Layer 5 of a small transformer language model trained on English Wikipedia (17 layers, counted from 0, width 128).
A neuron adds its activation times its output weights to the MLP's output. To switch it off is to set its activation to zero at one token and run the rest of the model.
A neuron's activation on a vector x is GELU(weights . x + bias), where the dot is the dot product.

Input weights of the MLP neurons that the questions are about. A number n stands for (n - 500) times 0.0009.
n0 (bias -0.150): 316 399 544 675 525 484 697 702 496 380 475 384 199 605 604 624 460 281 304 621 270 451 606 581 526 280 460 335 377 419 444 528 638 525 325 536 380 358 361 393 961 512 565 866 630 439 297 583 480 727 464 338 575 685 405 606 369 466 591 444 391 812 446 721 582 355 585 457 338 759 508 487 524 784 560 403 492 492 682 344 407 651 381 500 500 260 545 314 408 432 384 628 334 374 677 440 357 572 496 678 512 642 500 549 430 381 402 613 529 680 393 437 657 504 529 487 780 456 436 454 371 479 537 532 598 664 402 360
n5 (bias -0.091): 627 475 492 218 576 622 468 723 827 662 312 230 728 710 548 450 419 667 251 686 387 508 567 257 690 450 600 711 408 423 665 539 762 686 435 403 727 472 488 568 326 467 197 528 424 496 429 571 621 386 743 567 554 423 349 331 329 479 517 460 553 516 376 283 665 400 812 504 468 408 430 597 645 480 356 519 431 517 492 512 466 652 405 533 500 553 426 351 307 329 574 448 396 488 833 257 588 632 731 546 675 422 603 391 483 400 336 520 349 559 801 326 377 665 542 500 487 456 483 368 661 559 545 577 344 369 520 446
n52 (bias -0.006): 408 635 296 548 427 596 521 434 371 619 554 314 525 482 514 316 636 331 245 534 774 553 691 567 380 576 441 482 541 369 451 750 469 317 376 476 579 514 436 517 426 525 639 535 678 365 331 582 350 394 458 652 684 286 410 423 583 856 439 392 658 630 568 649 520 363 640 541 570 366 440 460 507 493 580 287 546 308 382 500 570 440 393 264 504 440 633 555 562 697 304 493 583 514 579 541 507 538 656 478 670 631 464 373 453 680 482 415 591 507 571 627 515 462 322 431 544 301 592 377 448 311 518 714 575 536 534 547
n110 (bias -0.156): 416 668 653 378 251 512 426 541 453 568 252 653 221 678 492 449 492 591 250 717 579 388 423 308 659 543 500 602 586 646 356 173 281 599 567 409 521 517 517 459 401 413 634 688 444 421 368 625 693 500 463 470 462 541 496 448 597 543 437 480 454 537 504 471 641 645 670 346 757 611 617 621 661 512 897 460 359 598 233 557 27 487 433 416 540 437 783 509 616 491 444 311 186 645 443 731 402 635 529 742 662 579 504 471 615 594 534 625 363 401 567 415 522 599 393 714 295 418 356 397 549 154 512 525 525 508 290 479
n119 (bias -0.162): 423 504 356 612 327 729 477 187 496 251 351 549 466 792 587 422 240 515 550 597 398 409 589 600 593 598 677 267 429 726 259 389 437 456 565 439 446 633 412 560 341 515 569 485 382 469 430 408 564 252 388 418 480 345 387 623 615 536 376 372 352 195 609 450 555 516 500 532 405 398 496 595 462 424 733 573 546 327 636 436 524 635 485 411 732 458 446 365 606 600 402 568 535 866 536 512 493 463 470 543 645 622 492 675 477 317 619 599 496 437 620 663 528 296 473 488 630 579 600 680 595 453 576 250 404 458 581 826
n123 (bias -0.047): 540 479 390 467 447 542 645 411 230 585 158 646 655 366 590 662 265 484 652 492 579 449 462 575 458 334 398 444 574 460 363 320 485 570 500 437 379 575 380 415 591 504 616 690 504 667 367 469 461 713 314 532 609 461 689 323 202 447 593 570 461 421 702 540 496 532 547 588 662 822 532 672 516 706 632 235 185 349 432 625 504 815 360 596 580 381 677 595 573 508 610 465 464 449 416 421 748 512 403 747 358 444 556 551 363 291 344 607 679 610 460 400 578 414 516 728 508 566 645 211 319 378 345 595 520 480 481 363
n130 (bias -0.201): 133 646 693 426 464 517 483 474 451 558 681 322 531 535 218 204 683 351 341 781 561 324 589 597 947 509 327 491 620 469 708 645 637 619 632 626 339 351 487 410 347 636 686 306 518 77 653 355 430 209 595 419 738 626 365 450 530 623 603 595 439 395 607 420 636 397 522 366 679 645 292 359 365 469 522 706 793 604 670 457 271 336 509 371 725 284 268 372 364 481 693 491 567 430 729 528 336 280 582 460 451 447 531 662 446 427 442 478 342 572 536 338 633 469 644 640 722 496 302 673 526 545 425 583 535 416 572 527
n268 (bias -0.134): 446 603 463 177 534 476 244 655 618 683 774 343 454 607 192 351 677 417 432 566 624 525 323 147 526 687 693 657 492 608 422 310 690 669 438 723 470 463 391 533 603 454 274 198 509 437 521 286 475 358 414 449 479 583 434 660 504 716 517 525 367 504 305 324 653 334 579 728 529 432 680 448 752 363 594 691 620 406 415 480 470 316 753 357 438 375 546 687 513 605 576 595 538 346 624 600 308 737 321 670 483 533 277 521 356 427 672 533 410 791 500 573 574 471 457 504 470 553 456 379 385 782 625 690 584 542 415 496
n299 (bias -0.061): 309 559 802 173 442 919 492 726 508 479 721 534 662 657 544 326 640 694 247 341 460 500 429 453 384 483 616 661 575 614 220 418 512 609 561 697 327 508 545 544 524 520 247 436 575 573 364 292 420 458 476 209 612 368 642 323 634 689 516 384 552 435 566 418 598 537 693 479 633 458 768 450 705 362 556 535 560 292 352 548 563 476 361 586 397 476 348 407 421 534 686 516 446 492 577 496 357 464 754 541 322 610 369 714 351 504 557 589 529 784 250 320 483 291 458 608 525 640 551 386 315 421 581 468 496 500 480 410
n384 (bias -0.164): 807 379 540 546 566 527 504 433 463 471 570 530 544 117 528 541 671 291 306 470 580 528 558 378 274 652 726 529 870 448 417 329 484 442 504 656 459 568 565 594 580 428 443 283 790 597 434 570 472 350 224 537 447 540 547 421 304 604 537 540 528 532 676 666 593 220 660 458 396 343 411 679 656 524 132 581 440 550 402 480 362 553 585 642 770 544 402 500 235 445 281 508 455 484 504 551 504 417 453 677 574 468 622 604 549 453 760 540 392 256 577 504 810 596 566 525 595 500 428 243 592 554 657 428 354 492 239 426
n470 (bias -0.100): 240 632 270 717 562 462 457 628 528 549 549 698 695 299 484 508 472 599 605 284 290 611 658 433 597 378 849 508 508 512 453 446 752 517 464 626 371 309 596 484 488 548 596 418 648 468 248 342 351 743 523 541 443 488 407 359 403 616 330 414 552 345 541 476 469 239 373 592 239 414 520 434 492 480 347 443 741 439 674 524 529 628 283 436 636 576 553 463 418 479 268 712 455 357 369 529 535 406 625 374 496 348 826 492 431 597 516 738 574 475 685 647 359 808 288 463 668 492 479 362 512 537 552 706 331 476 658 613
n492 (bias -0.104): 441 705 222 512 384 511 669 549 555 639 624 436 628 469 427 563 538 388 678 603 651 496 432 406 603 484 496 591 356 597 377 613 731 484 574 292 532 531 320 739 458 492 613 481 564 461 452 579 512 404 504 496 452 604 660 674 583 738 484 500 330 481 476 516 575 353 504 267 218 356 601 564 650 415 294 608 137 344 543 527 662 660 704 759 620 496 287 573 404 668 582 723 627 624 228 354 424 511 226 476 564 344 543 500 666 424 524 244 464 408 358 372 257 250 580 524 548 466 439 456 558 520 527 411 747 539 383 354

Output weights of the MLP neurons that the questions are about. A number n stands for (n - 500) times 0.00041.
n0: 826 748 492 544 374 684 569 282 467 842 455 597 508 331 330 357 715 459 697 441 488 604 308 637 341 851 439 519 356 492 620 414 531 638 624 533 463 335 504 488 346 465 273 500 456 647 379 459 669 621 584 594 496 537 724 538 769 469 684 428 419 420 534 570 602 607 448 232 488 345 270 392 416 270 377 602 774 422 594 322 243 587 410 581 400 450 426 621 670 648 480 421 618 350 417 339 516 480 356 520 475 282 733 459 546 719 349 477 406 540 220 601 488 415 697 587 464 532 530 606 407 544 523 392 563 339 595 400
n5: 289 492 561 707 308 469 699 457 219 534 420 767 121 488 333 661 217 347 545 741 277 477 249 479 308 533 480 489 378 426 567 597 419 357 550 309 549 622 835 408 464 611 541 676 457 211 440 512 583 464 397 626 648 613 571 521 670 438 454 528 508 493 530 683 400 625 331 452 818 475 549 520 310 407 539 279 342 564 597 468 508 670 500 668 541 451 665 646 476 541 361 651 600 508 451 378 615 684 508 508 431 654 441 520 378 368 496 469 762 300 426 368 615 500 637 562 653 448 504 513 420 671 526 472 691 487 351 666
n52: 507 449 510 247 531 569 571 374 561 484 558 617 542 588 571 627 514 606 577 337 413 448 150 457 430 531 615 398 714 327 591 260 719 659 396 448 514 382 423 520 534 554 420 542 621 458 625 428 406 453 461 439 433 630 697 380 702 375 717 534 326 331 522 420 390 619 417 401 356 570 641 433 456 541 610 415 431 569 303 703 436 434 674 539 451 552 539 552 605 513 857 589 537 381 441 507 544 640 348 469 493 500 476 466 623 507 497 349 503 313 556 432 416 446 578 528 320 554 649 707 529 460 471 262 463 573 510 487
n110: 521 451 322 522 446 508 479 456 670 429 744 259 657 459 586 454 475 595 679 577 531 523 751 661 552 252 586 442 342 569 394 548 595 512 602 487 458 483 419 384 484 439 408 397 349 462 402 525 406 619 487 522 746 671 240 381 443 524 337 533 445 608 403 454 380 440 634 839 577 636 321 537 524 508 407 831 615 330 648 574 512 412 641 870 458 500 287 579 368 415 782 448 450 319 626 437 143 471 789 410 424 429 537 309 602 652 558 643 438 662 416 479 580 195 759 217 557 426 220 424 425 524 477 386 394 584 669 644
n119: 627 286 612 535 228 403 561 488 679 535 500 647 354 484 538 638 460 533 483 340 668 554 424 798 464 586 556 572 591 678 492 564 434 440 485 714 363 158 556 561 585 397 463 504 364 450 665 91 468 629 425 619 334 369 345 500 516 582 871 552 600 492 626 492 277 457 611 561 520 537 533 476 480 230 623 573 512 573 243 657 568 402 549 264 616 500 194 496 851 372 387 343 545 468 591 471 657 666 463 423 282 422 512 345 473 573 512 718 390 559 610 242 546 415 377 492 639 762 568 395 457 374 676 576 597 439 379 550
n123: 437 496 616 280 633 356 384 585 696 643 500 587 423 554 382 60 404 621 599 513 225 334 653 570 537 445 620 543 525 618 808 675 588 508 508 462 701 420 652 479 479 487 572 365 315 319 558 358 430 339 551 426 551 492 447 509 792 303 452 319 599 516 312 160 483 431 672 392 226 376 462 619 467 580 602 588 729 580 548 388 636 213 437 321 526 429 524 388 359 496 400 448 687 330 687 695 372 558 585 649 602 348 553 596 476 330 798 452 433 382 524 816 543 692 508 427 414 562 578 667 648 549 571 516 454 665 220 583
n130: 385 623 468 490 713 322 278 689 490 582 599 451 520 360 520 229 675 405 451 475 634 347 560 490 782 457 481 465 486 477 472 590 464 425 789 856 490 303 435 286 448 485 413 618 598 158 787 557 92 293 519 420 558 696 491 392 228 244 358 552 608 389 683 297 495 399 695 396 449 612 433 327 346 529 551 681 710 357 555 825 374 687 348 310 607 194 124 836 424 253 605 647 552 505 452 779 326 415 731 368 577 457 664 490 437 689 490 774 533 639 449 722 524 666 676 704 491 646 475 490 350 592 522 300 548 343 610 455
n268: 453 294 528 740 500 169 596 565 652 609 218 509 292 525 663 547 622 407 513 343 468 364 522 571 422 509 475 433 628 669 571 416 202 789 532 316 474 440 662 504 387 442 850 596 604 383 521 374 633 634 362 571 669 521 401 500 184 346 622 483 456 591 548 599 443 664 615 361 442 573 449 314 409 560 537 686 334 585 976 458 488 504 382 456 711 468 311 439 580 199 237 565 580 571 569 509 759 483 470 617 633 326 334 441 276 265 407 824 394 603 524 609 539 605 460 694 591 370 447 577 576 430 571 339 612 594 469 444
n299: 447 383 604 416 470 142 470 365 504 496 457 559 429 350 355 517 332 413 813 469 316 537 455 532 623 447 401 573 483 415 829 391 367 539 492 359 420 408 380 244 397 624 711 372 359 674 410 357 436 608 562 486 153 565 577 701 128 291 354 663 463 496 618 487 541 740 377 548 759 616 605 752 568 618 250 213 492 648 340 629 585 623 396 570 624 504 687 629 487 165 508 617 552 642 522 478 569 530 610 668 496 469 410 448 817 418 613 383 509 453 525 707 597 721 323 540 424 560 346 636 865 521 328 474 679 468 484 451
n384: 517 504 400 437 521 656 371 674 608 472 716 608 406 294 600 584 533 542 264 405 218 599 456 465 463 449 496 550 553 488 455 601 572 533 452 563 440 559 586 692 624 673 487 687 562 586 583 184 607 661 329 579 722 605 394 590 401 408 247 331 244 597 429 441 297 682 712 729 439 359 487 561 521 622 520 462 552 437 534 550 537 213 708 556 359 516 361 400 500 558 440 291 97 438 606 301 525 637 589 806 441 252 471 408 215 554 642 512 228 622 520 546 738 384 310 411 484 392 678 550 627 690 410 475 550 580 399 818
n470: 690 424 481 474 540 634 270 349 604 690 217 359 324 512 537 616 564 384 377 678 339 428 342 592 306 516 330 359 734 613 433 467 469 500 451 597 545 609 500 704 528 293 411 568 276 385 508 492 602 547 782 650 410 628 304 578 638 807 435 457 625 452 556 618 558 407 523 600 683 324 327 375 484 436 348 716 508 388 399 536 363 556 612 576 631 409 652 676 694 478 634 354 496 552 699 443 255 651 355 441 476 657 598 336 273 556 376 274 560 714 392 560 305 361 557 630 297 496 434 586 409 539 669 606 697 355 470 387
n492: 484 532 631 617 763 527 524 351 694 330 556 550 105 468 568 516 637 541 329 542 489 481 513 487 390 463 480 462 452 287 627 271 291 568 635 418 517 332 639 569 500 753 463 554 548 508 672 480 608 640 218 453 396 760 345 246 504 220 403 512 336 451 451 566 521 732 322 488 405 757 333 464 532 484 713 443 621 581 607 560 365 557 391 508 529 696 589 461 335 470 516 360 331 560 582 611 456 189 500 777 603 635 636 569 431 560 386 558 569 607 461 420 620 746 523 529 453 226 285 561 488 268 268 730 396 556 575 603

Each question names a token from some text and the token that comes next. It shows the vector x that enters the MLP there. A number n stands for (n - 500) times 0.011.

Then comes g, the gradient of the next token's log-probability with respect to the MLP's output, scaled to length 1. A neuron's effect is roughly proportional to its activation times (output weights . g). A number n stands for (n - 500) times 0.00076.

"g", then "on"
x: 613 427 472 374 490 533 645 521 459 412 648 417 526 535 512 484 660 615 576 183 436 431 391 451 339 395 614 348 449 682 642 555 412 570 485 411 520 378 652 541 531 338 621 719 424 531 610 405 421 553 338 561 472 769 532 645 383 516 598 506 359 530 429 538 370 464 383 490 566 620 581 567 428 478 380 512 533 746 382 442 515 431 371 373 310 451 411 550 425 444 655 510 499 342 579 519 656 620 555 448 616 639 490 514 490 672 333 516 483 601 480 590 416 477 560 533 394 524 513 685 543 598 526 533 340 360 383 572
g: 495 587 418 523 811 593 352 463 606 602 433 461 597 379 485 430 478 548 479 652 598 529 502 520 532 724 500 506 184 527 603 361 555 423 483 632 742 525 585 413 509 589 504 514 673 664 453 489 435 413 481 389 321 397 513 454 578 392 555 582 380 498 338 411 366 601 459 362 859 659 439 587 647 387 580 138 585 555 482 635 413 547 507 625 479 515 409 652 356 565 245 617 581 363 345 425 335 439 617 518 346 297 622 469 531 491 343 415 617 474 505 518 422 504 654 490 467 506 437 740 541 272 644 597 445 408 546 436
Switching off which neuron hurts the next token most? n0

" |", then " 13"
x: 697 553 593 425 380 509 605 467 356 661 542 577 419 547 564 473 672 552 570 316 425 442 407 481 395 411 582 354 560 442 568 572 422 497 508 322 614 428 556 573 458 574 671 747 418 394 476 536 573 450 409 616 382 624 519 456 616 416 565 698 409 506 638 522 189 347 574 376 510 487 645 447 407 505 521 506 378 440 353 456 493 607 391 403 246 465 410 533 421 584 558 474 686 404 520 513 577 592 517 559 593 448 530 571 540 520 470 523 505 519 409 693 576 502 428 430 475 491 603 707 539 451 426 551 441 374 521 514
g: 397 474 240 470 606 306 493 429 367 601 485 697 588 485 601 282 672 689 435 615 498 383 432 570 391 630 402 695 402 547 476 411 548 582 453 513 563 284 401 502 636 700 451 358 760 360 273 271 564 310 448 453 610 650 397 416 696 503 440 430 595 498 337 430 545 569 487 588 431 531 386 541 427 586 441 511 402 565 765 594 607 746 530 279 318 484 478 487 340 432 608 504 549 482 498 587 450 441 520 361 593 701 624 634 613 546 542 435 435 713 529 471 559 350 434 555 453 355 373 707 521 620 561 469 403 548 333 661
Switching off which neuron hurts the next token most? n123

"s", then "ur"
x: 709 445 474 358 305 504 775 511 473 511 688 384 469 547 558 422 651 502 542 260 448 475 555 477 520 444 607 376 561 520 588 651 294 400 435 521 629 506 421 433 359 576 555 596 374 490 401 551 545 551 491 519 424 748 496 452 424 571 422 654 404 392 464 576 436 376 446 407 446 413 576 474 511 477 387 599 339 705 411 446 368 580 405 416 272 502 504 403 559 537 658 643 649 524 648 559 521 585 501 442 605 301 460 491 513 544 441 557 578 383 531 703 453 462 530 498 487 541 613 777 401 611 492 569 489 396 435 604
g: 447 447 453 590 438 599 420 622 582 479 560 487 756 814 598 456 562 456 356 338 383 595 573 444 499 447 287 582 652 444 593 507 251 586 670 485 542 574 299 569 562 488 693 595 518 529 529 559 407 514 332 446 594 627 680 536 846 429 435 303 338 428 376 350 623 623 265 569 442 521 372 426 577 555 418 400 454 522 434 446 411 574 294 488 484 539 559 496 413 683 492 619 461 725 233 514 480 207 469 490 671 333 479 392 580 504 391 509 678 383 539 403 534 465 471 484 546 395 487 393 529 599 587 699 384 603 424 698
Switching off which neuron hurts the next token most? n492

"ri", then "er"
x: 960 522 581 475 469 596 630 632 468 552 552 461 389 509 567 323 544 511 572 522 529 365 533 567 561 403 618 544 410 345 453 549 369 387 420 583 660 384 365 484 418 595 623 505 511 551 466 429 566 505 305 518 468 431 469 465 574 491 514 492 368 467 459 271 285 393 451 480 562 539 545 556 556 416 534 456 354 625 290 417 508 439 392 363 382 445 518 512 550 527 607 528 531 316 508 496 618 544 558 295 583 617 390 482 777 692 437 432 593 448 425 600 465 591 454 431 592 602 476 740 649 627 630 350 393 683 563 496
g: 559 699 489 473 341 225 558 646 581 582 445 527 603 265 499 902 471 471 627 490 643 655 291 576 702 485 524 262 500 510 335 467 344 378 337 599 582 568 447 557 317 575 413 576 524 555 432 430 595 405 249 552 537 821 478 549 593 560 425 496 359 542 546 534 492 464 539 541 423 362 398 400 505 397 339 341 427 533 364 664 508 668 514 424 550 551 476 668 453 477 404 560 632 515 543 695 656 625 555 423 337 480 395 221 429 479 581 643 715 683 517 486 486 372 475 377 652 316 467 503 584 500 535 502 448 506 504 447
Which neuron, switched off, raises the next token's probability most? n119

"st", then "al"
x: 829 397 516 340 445 475 716 504 477 348 434 613 504 496 611 370 568 583 508 331 353 478 518 515 396 431 702 329 412 440 549 486 338 613 437 339 593 343 481 353 382 550 701 534 435 340 496 619 641 593 457 627 512 750 522 401 514 538 451 573 491 476 378 545 531 379 516 500 399 619 469 451 565 428 420 339 506 601 352 478 463 490 519 511 410 498 654 489 659 546 690 494 458 414 547 404 646 607 462 370 437 652 497 542 475 600 354 464 564 602 467 641 565 453 564 697 591 552 605 678 297 548 563 553 439 309 555 450
g: 622 523 458 490 474 583 487 694 298 460 490 416 335 489 447 451 427 596 493 434 393 521 435 334 232 630 579 538 656 352 369 343 622 451 473 421 490 300 544 516 307 400 321 500 747 714 553 831 399 366 649 616 620 509 403 471 392 388 448 421 649 518 666 676 467 523 784 502 531 424 168 520 479 596 649 475 432 346 570 595 579 412 632 641 526 512 333 503 505 368 618 384 447 631 522 646 512 445 559 643 475 643 530 616 304 456 612 535 386 451 444 316 536 469 711 527 476 623 389 419 416 635 538 415 442 481 545 699
Switching off which neuron hurts the next token most? n299

"ga", then "ri"
x: 750 556 517 515 572 505 431 450 372 456 714 480 572 423 614 503 565 552 553 331 354 462 364 450 484 614 801 443 413 598 493 489 460 493 319 539 842 338 423 571 518 452 621 711 503 540 537 474 499 557 377 501 445 584 551 437 518 636 511 493 352 460 535 500 406 343 522 528 480 416 649 431 362 379 407 569 485 669 460 462 460 430 392 323 388 421 475 484 548 349 489 567 608 368 624 498 608 662 637 566 588 561 239 303 731 627 483 476 627 375 489 621 513 460 370 590 345 502 452 660 586 625 588 503 483 349 457 449
g: 440 273 467 578 655 291 556 640 394 459 481 435 485 404 448 676 436 592 264 464 520 485 384 365 392 748 437 515 575 600 739 417 536 664 389 567 454 677 480 611 496 454 566 470 433 627 605 461 359 351 477 704 690 774 542 439 473 330 666 502 478 444 591 401 627 351 545 530 495 567 581 684 457 584 558 321 534 529 569 295 453 435 299 619 437 576 381 524 532 408 493 274 418 249 509 345 514 638 655 627 494 400 473 303 583 442 564 441 417 437 712 331 508 465 560 632 660 318 492 690 379 470 545 590 388 743 484 539
Switching off which neuron hurts the next token most? n268

"s", then "p"
x: 587 358 464 382 338 426 785 521 441 510 564 554 549 560 621 460 572 562 526 368 426 498 409 428 538 372 641 403 502 510 527 594 349 314 484 459 597 525 407 354 560 437 475 688 405 480 464 529 572 542 497 548 426 706 445 410 347 600 523 677 364 476 451 677 612 459 448 422 370 477 512 605 543 458 507 574 340 745 497 366 255 573 387 498 248 494 477 231 539 406 717 636 537 470 533 547 538 551 435 446 539 365 483 632 617 544 444 573 648 460 451 702 470 485 531 542 493 529 586 786 532 484 483 545 476 474 384 574
g: 368 628 674 662 445 663 434 556 342 632 607 515 427 521 493 515 413 567 532 452 536 411 324 493 695 452 481 617 389 614 387 446 422 457 460 602 691 423 456 532 386 456 459 476 580 447 184 560 580 465 537 657 337 511 539 550 408 561 545 266 441 455 715 403 858 643 444 607 555 426 450 393 595 391 221 492 505 452 416 639 426 610 580 468 635 380 517 460 451 512 576 434 626 433 498 383 558 560 312 587 722 253 333 493 395 440 309 537 738 532 450 702 761 523 484 263 615 618 618 619 521 488 468 415 282 481 551 445
Switching off which neuron hurts the next token most? n0

" ma", then "the"
x: 659 393 657 404 351 493 637 502 477 578 672 437 499 482 699 404 516 483 611 318 550 590 606 368 363 482 522 345 470 439 652 615 445 488 494 488 638 325 436 562 408 602 594 525 330 537 562 437 435 510 433 624 379 595 531 380 631 389 381 639 370 501 534 505 289 499 491 577 371 470 632 453 496 520 440 703 407 585 326 393 411 534 406 464 305 539 517 543 518 482 577 689 612 511 398 504 603 624 537 548 541 426 321 505 783 563 373 608 439 540 584 586 564 481 481 514 432 386 606 638 431 564 461 580 348 351 458 493
g: 534 378 476 336 484 459 477 423 673 629 621 621 593 649 284 629 350 504 470 521 154 599 597 527 402 577 568 357 361 624 616 557 554 508 380 523 414 558 344 307 311 495 339 776 482 370 442 471 411 422 478 462 548 441 718 518 478 707 549 455 562 445 534 562 565 436 466 441 594 210 390 414 498 596 446 478 456 347 570 529 571 483 502 512 440 664 482 728 401 472 611 557 489 549 428 661 467 587 496 505 504 164 361 726 481 281 542 768 382 654 513 485 343 423 638 665 632 441 419 542 518 514 596 423 392 580 667 691
Switching off which neuron hurts the next token most? n492

"la", then "re"
x: 620 440 476 497 385 484 795 456 468 401 624 541 581 476 569 470 526 546 543 248 354 439 520 454 500 593 587 367 395 339 540 682 383 390 445 623 653 432 303 567 501 498 579 468 421 506 549 384 695 400 273 642 501 454 386 514 464 481 424 574 401 400 572 454 399 466 389 445 336 525 558 617 638 493 493 545 525 596 361 436 473 537 561 417 291 479 680 524 557 693 596 543 590 379 414 427 528 725 485 405 724 422 411 556 722 574 310 572 466 601 534 740 460 519 405 539 490 473 574 664 586 485 426 527 523 402 504 424
g: 456 545 541 485 571 493 474 608 437 477 376 591 434 286 453 329 560 517 400 410 659 663 514 488 463 367 536 649 594 506 332 340 555 458 377 616 735 455 462 304 358 476 640 431 297 310 637 589 749 633 231 655 454 522 494 618 377 596 582 489 463 281 526 547 764 488 340 630 332 575 499 445 456 450 532 542 365 371 576 441 444 603 682 602 404 499 423 467 754 434 377 524 552 600 515 340 725 479 629 487 600 670 394 344 508 333 528 548 527 490 825 486 589 387 497 473 679 583 365 404 587 450 606 414 306 606 598 392
Which neuron, switched off, raises the next token's probability most? n52

" was", then " as"
x: 642 439 684 396 461 508 580 566 457 540 621 570 418 426 528 353 721 504 595 405 485 433 355 394 476 460 613 475 464 504 650 578 488 448 525 330 617 322 430 460 349 701 600 577 424 348 499 516 508 360 481 498 503 659 411 449 540 459 580 620 320 452 563 466 305 440 630 474 523 492 604 541 493 581 497 723 405 533 453 612 428 553 477 462 328 369 452 465 427 485 707 562 627 424 427 631 525 663 577 487 476 433 609 603 588 415 411 585 625 504 407 663 488 545 525 532 616 342 488 703 456 551 424 455 402 256 532 466
g: 536 573 377 465 751 668 421 260 501 627 622 522 406 454 403 451 215 612 621 803 470 432 321 549 333 552 364 450 542 629 390 479 508 689 579 405 588 327 678 577 639 724 715 541 379 387 514 440 498 727 452 436 455 619 706 177 554 460 460 581 574 392 508 596 466 496 380 301 496 614 408 303 450 726 577 516 539 639 598 500 547 394 415 478 470 442 417 441 414 591 355 570 481 411 635 613 595 329 530 472 289 369 446 635 414 444 597 564 572 260 515 500 502 383 363 476 576 497 507 522 625 582 485 521 441 550 397 678
Which neuron, switched off, raises the next token's probability most? n130

"el", then "."
x: 695 516 561 514 420 477 628 344 361 559 577 621 515 284 565 501 700 568 620 366 453 599 372 617 490 484 565 437 329 600 389 503 223 359 448 404 640 419 388 442 478 500 408 537 625 472 531 507 580 366 455 472 487 612 513 441 642 500 604 644 420 426 407 476 347 521 425 586 571 468 618 636 433 519 470 461 597 562 266 409 443 500 424 391 399 548 481 568 657 744 416 580 605 365 508 511 613 577 668 411 512 477 430 607 740 511 527 498 561 382 470 624 562 480 444 503 291 438 381 732 466 332 379 637 405 561 488 540
g: 463 408 356 464 412 441 580 420 647 522 402 509 709 741 460 467 487 447 406 698 545 580 272 575 374 441 492 580 500 361 661 370 631 464 474 664 579 481 562 559 485 334 533 751 596 555 300 557 656 372 742 720 494 449 470 468 571 567 615 469 508 227 457 304 626 597 533 421 508 546 681 339 477 483 479 623 343 777 376 371 623 368 549 484 281 608 471 411 629 614 406 639 659 373 478 488 240 499 379 544 366 339 637 649 431 418 500 543 510 220 518 404 527 574 453 564 532 403 324 578 658 530 503 492 375 577 451 597
Which neuron, switched off, raises the next token's probability most? n110

"les", then " in"
x: 876 374 471 420 383 457 662 455 577 415 675 565 500 457 685 473 684 553 637 313 390 457 551 569 566 559 676 402 494 460 553 511 267 453 310 419 633 522 458 367 471 621 652 611 425 517 515 541 422 476 417 537 493 555 521 420 493 626 476 560 319 486 527 472 508 428 378 410 463 505 624 566 415 395 423 556 393 545 466 354 458 581 348 577 390 610 433 324 583 489 590 664 551 476 466 472 438 639 387 423 465 488 319 552 574 563 387 608 785 443 494 700 639 436 526 574 467 448 674 739 303 469 478 609 340 313 496 482
g: 736 473 518 457 531 475 367 681 323 450 452 514 361 516 588 411 692 173 330 583 413 695 425 552 378 508 488 511 414 690 557 572 447 570 438 429 468 569 561 549 408 590 447 438 669 399 472 524 579 467 543 609 422 507 352 719 519 451 659 492 579 620 610 676 411 572 441 491 402 468 447 526 470 354 557 565 424 559 245 439 520 202 679 453 256 460 597 452 632 497 554 413 482 446 580 373 344 540 394 404 347 211 446 557 475 384 497 578 549 450 458 534 632 598 603 374 793 608 739 650 547 459 359 796 491 363 660 574
Switching off which neuron hurts the next token most? n119

".", then "1"
x: 678 424 564 288 379 618 634 544 450 549 561 559 333 546 469 439 671 567 644 254 427 402 480 455 401 458 745 386 566 410 521 618 486 356 453 438 520 388 471 439 369 566 434 627 380 506 431 475 605 450 373 543 410 586 493 472 540 413 476 707 439 531 549 576 332 346 451 438 481 435 657 386 598 416 375 557 582 514 430 353 421 638 296 529 400 515 431 410 530 500 478 633 628 468 587 571 601 656 554 679 533 454 557 655 605 516 468 459 513 557 555 693 531 481 488 571 420 324 593 761 387 591 509 524 446 409 508 528
g: 394 610 436 330 608 401 743 460 403 366 328 393 629 591 416 429 373 414 476 551 583 625 397 460 384 549 445 352 660 555 497 635 421 660 269 459 545 755 591 568 501 372 420 303 341 475 465 550 560 539 375 464 315 612 520 517 496 594 388 778 668 608 518 617 538 634 388 488 540 482 411 412 617 730 530 306 494 401 643 534 592 677 553 596 532 498 547 565 362 674 520 589 481 460 282 617 482 452 528 612 312 528 427 568 506 256 594 492 530 459 467 615 287 443 395 742 586 428 309 520 298 290 516 697 472 694 603 442
Which neuron, switched off, raises the next token's probability most? n384

".", then "25"
x: 679 422 555 284 379 607 628 538 460 556 560 573 333 557 461 442 664 556 644 265 437 402 483 454 412 451 753 380 573 407 529 617 484 360 454 434 521 385 464 457 367 579 442 634 372 508 431 480 603 456 382 548 398 592 493 469 546 401 496 699 437 533 549 581 341 344 451 445 476 436 656 388 594 422 368 554 572 505 419 376 425 632 289 524 392 522 430 417 536 491 469 629 630 467 578 567 603 664 561 678 530 454 566 653 602 509 459 479 522 560 537 692 516 490 486 570 416 321 602 768 386 572 515 520 442 406 502 524
g: 496 371 485 558 427 708 477 211 555 745 426 623 480 476 445 451 628 411 502 799 623 457 479 393 288 569 622 435 625 635 435 409 495 599 588 554 616 710 591 413 474 710 495 457 468 569 390 707 546 420 751 442 526 435 551 324 417 544 640 254 669 374 599 298 650 520 550 624 394 547 233 438 530 358 433 562 473 732 291 442 718 512 517 392 550 463 510 361 425 330 636 397 494 459 619 566 409 618 399 530 601 434 455 566 347 726 491 347 633 407 549 464 360 458 599 350 522 551 332 518 567 501 432 376 433 414 513 505
Switching off which neuron hurts the next token most? n470

" for", then " Ra"
x: 670 480 665 427 435 449 717 463 481 555 511 588 414 405 621 363 587 571 701 404 468 512 530 325 429 438 600 439 577 483 669 502 342 406 447 368 669 377 457 604 357 612 592 569 385 502 522 500 549 610 314 448 543 664 484 520 605 476 473 678 337 477 468 412 293 427 580 626 517 420 499 493 487 414 531 547 474 504 491 575 520 569 321 426 352 547 488 477 525 438 504 596 708 214 486 582 603 647 413 503 490 376 412 643 650 510 438 501 652 467 435 559 503 450 461 500 579 413 639 601 464 482 461 576 529 246 489 542
g: 481 586 599 529 370 501 319 538 477 506 552 633 518 459 413 460 433 363 235 506 455 649 425 561 476 545 355 431 493 571 571 662 434 486 546 462 594 487 417 430 517 469 761 432 513 292 536 481 365 538 582 506 357 469 455 375 520 499 503 364 661 484 660 543 414 337 460 268 379 603 553 524 518 544 464 545 513 426 593 553 397 342 474 584 658 415 556 627 416 281 708 433 747 260 571 472 675 714 709 737 627 442 510 275 339 465 450 639 411 700 572 601 467 271 618 298 268 508 594 621 678 413 772 561 625 525 400 475
Switching off which neuron hurts the next token most? n123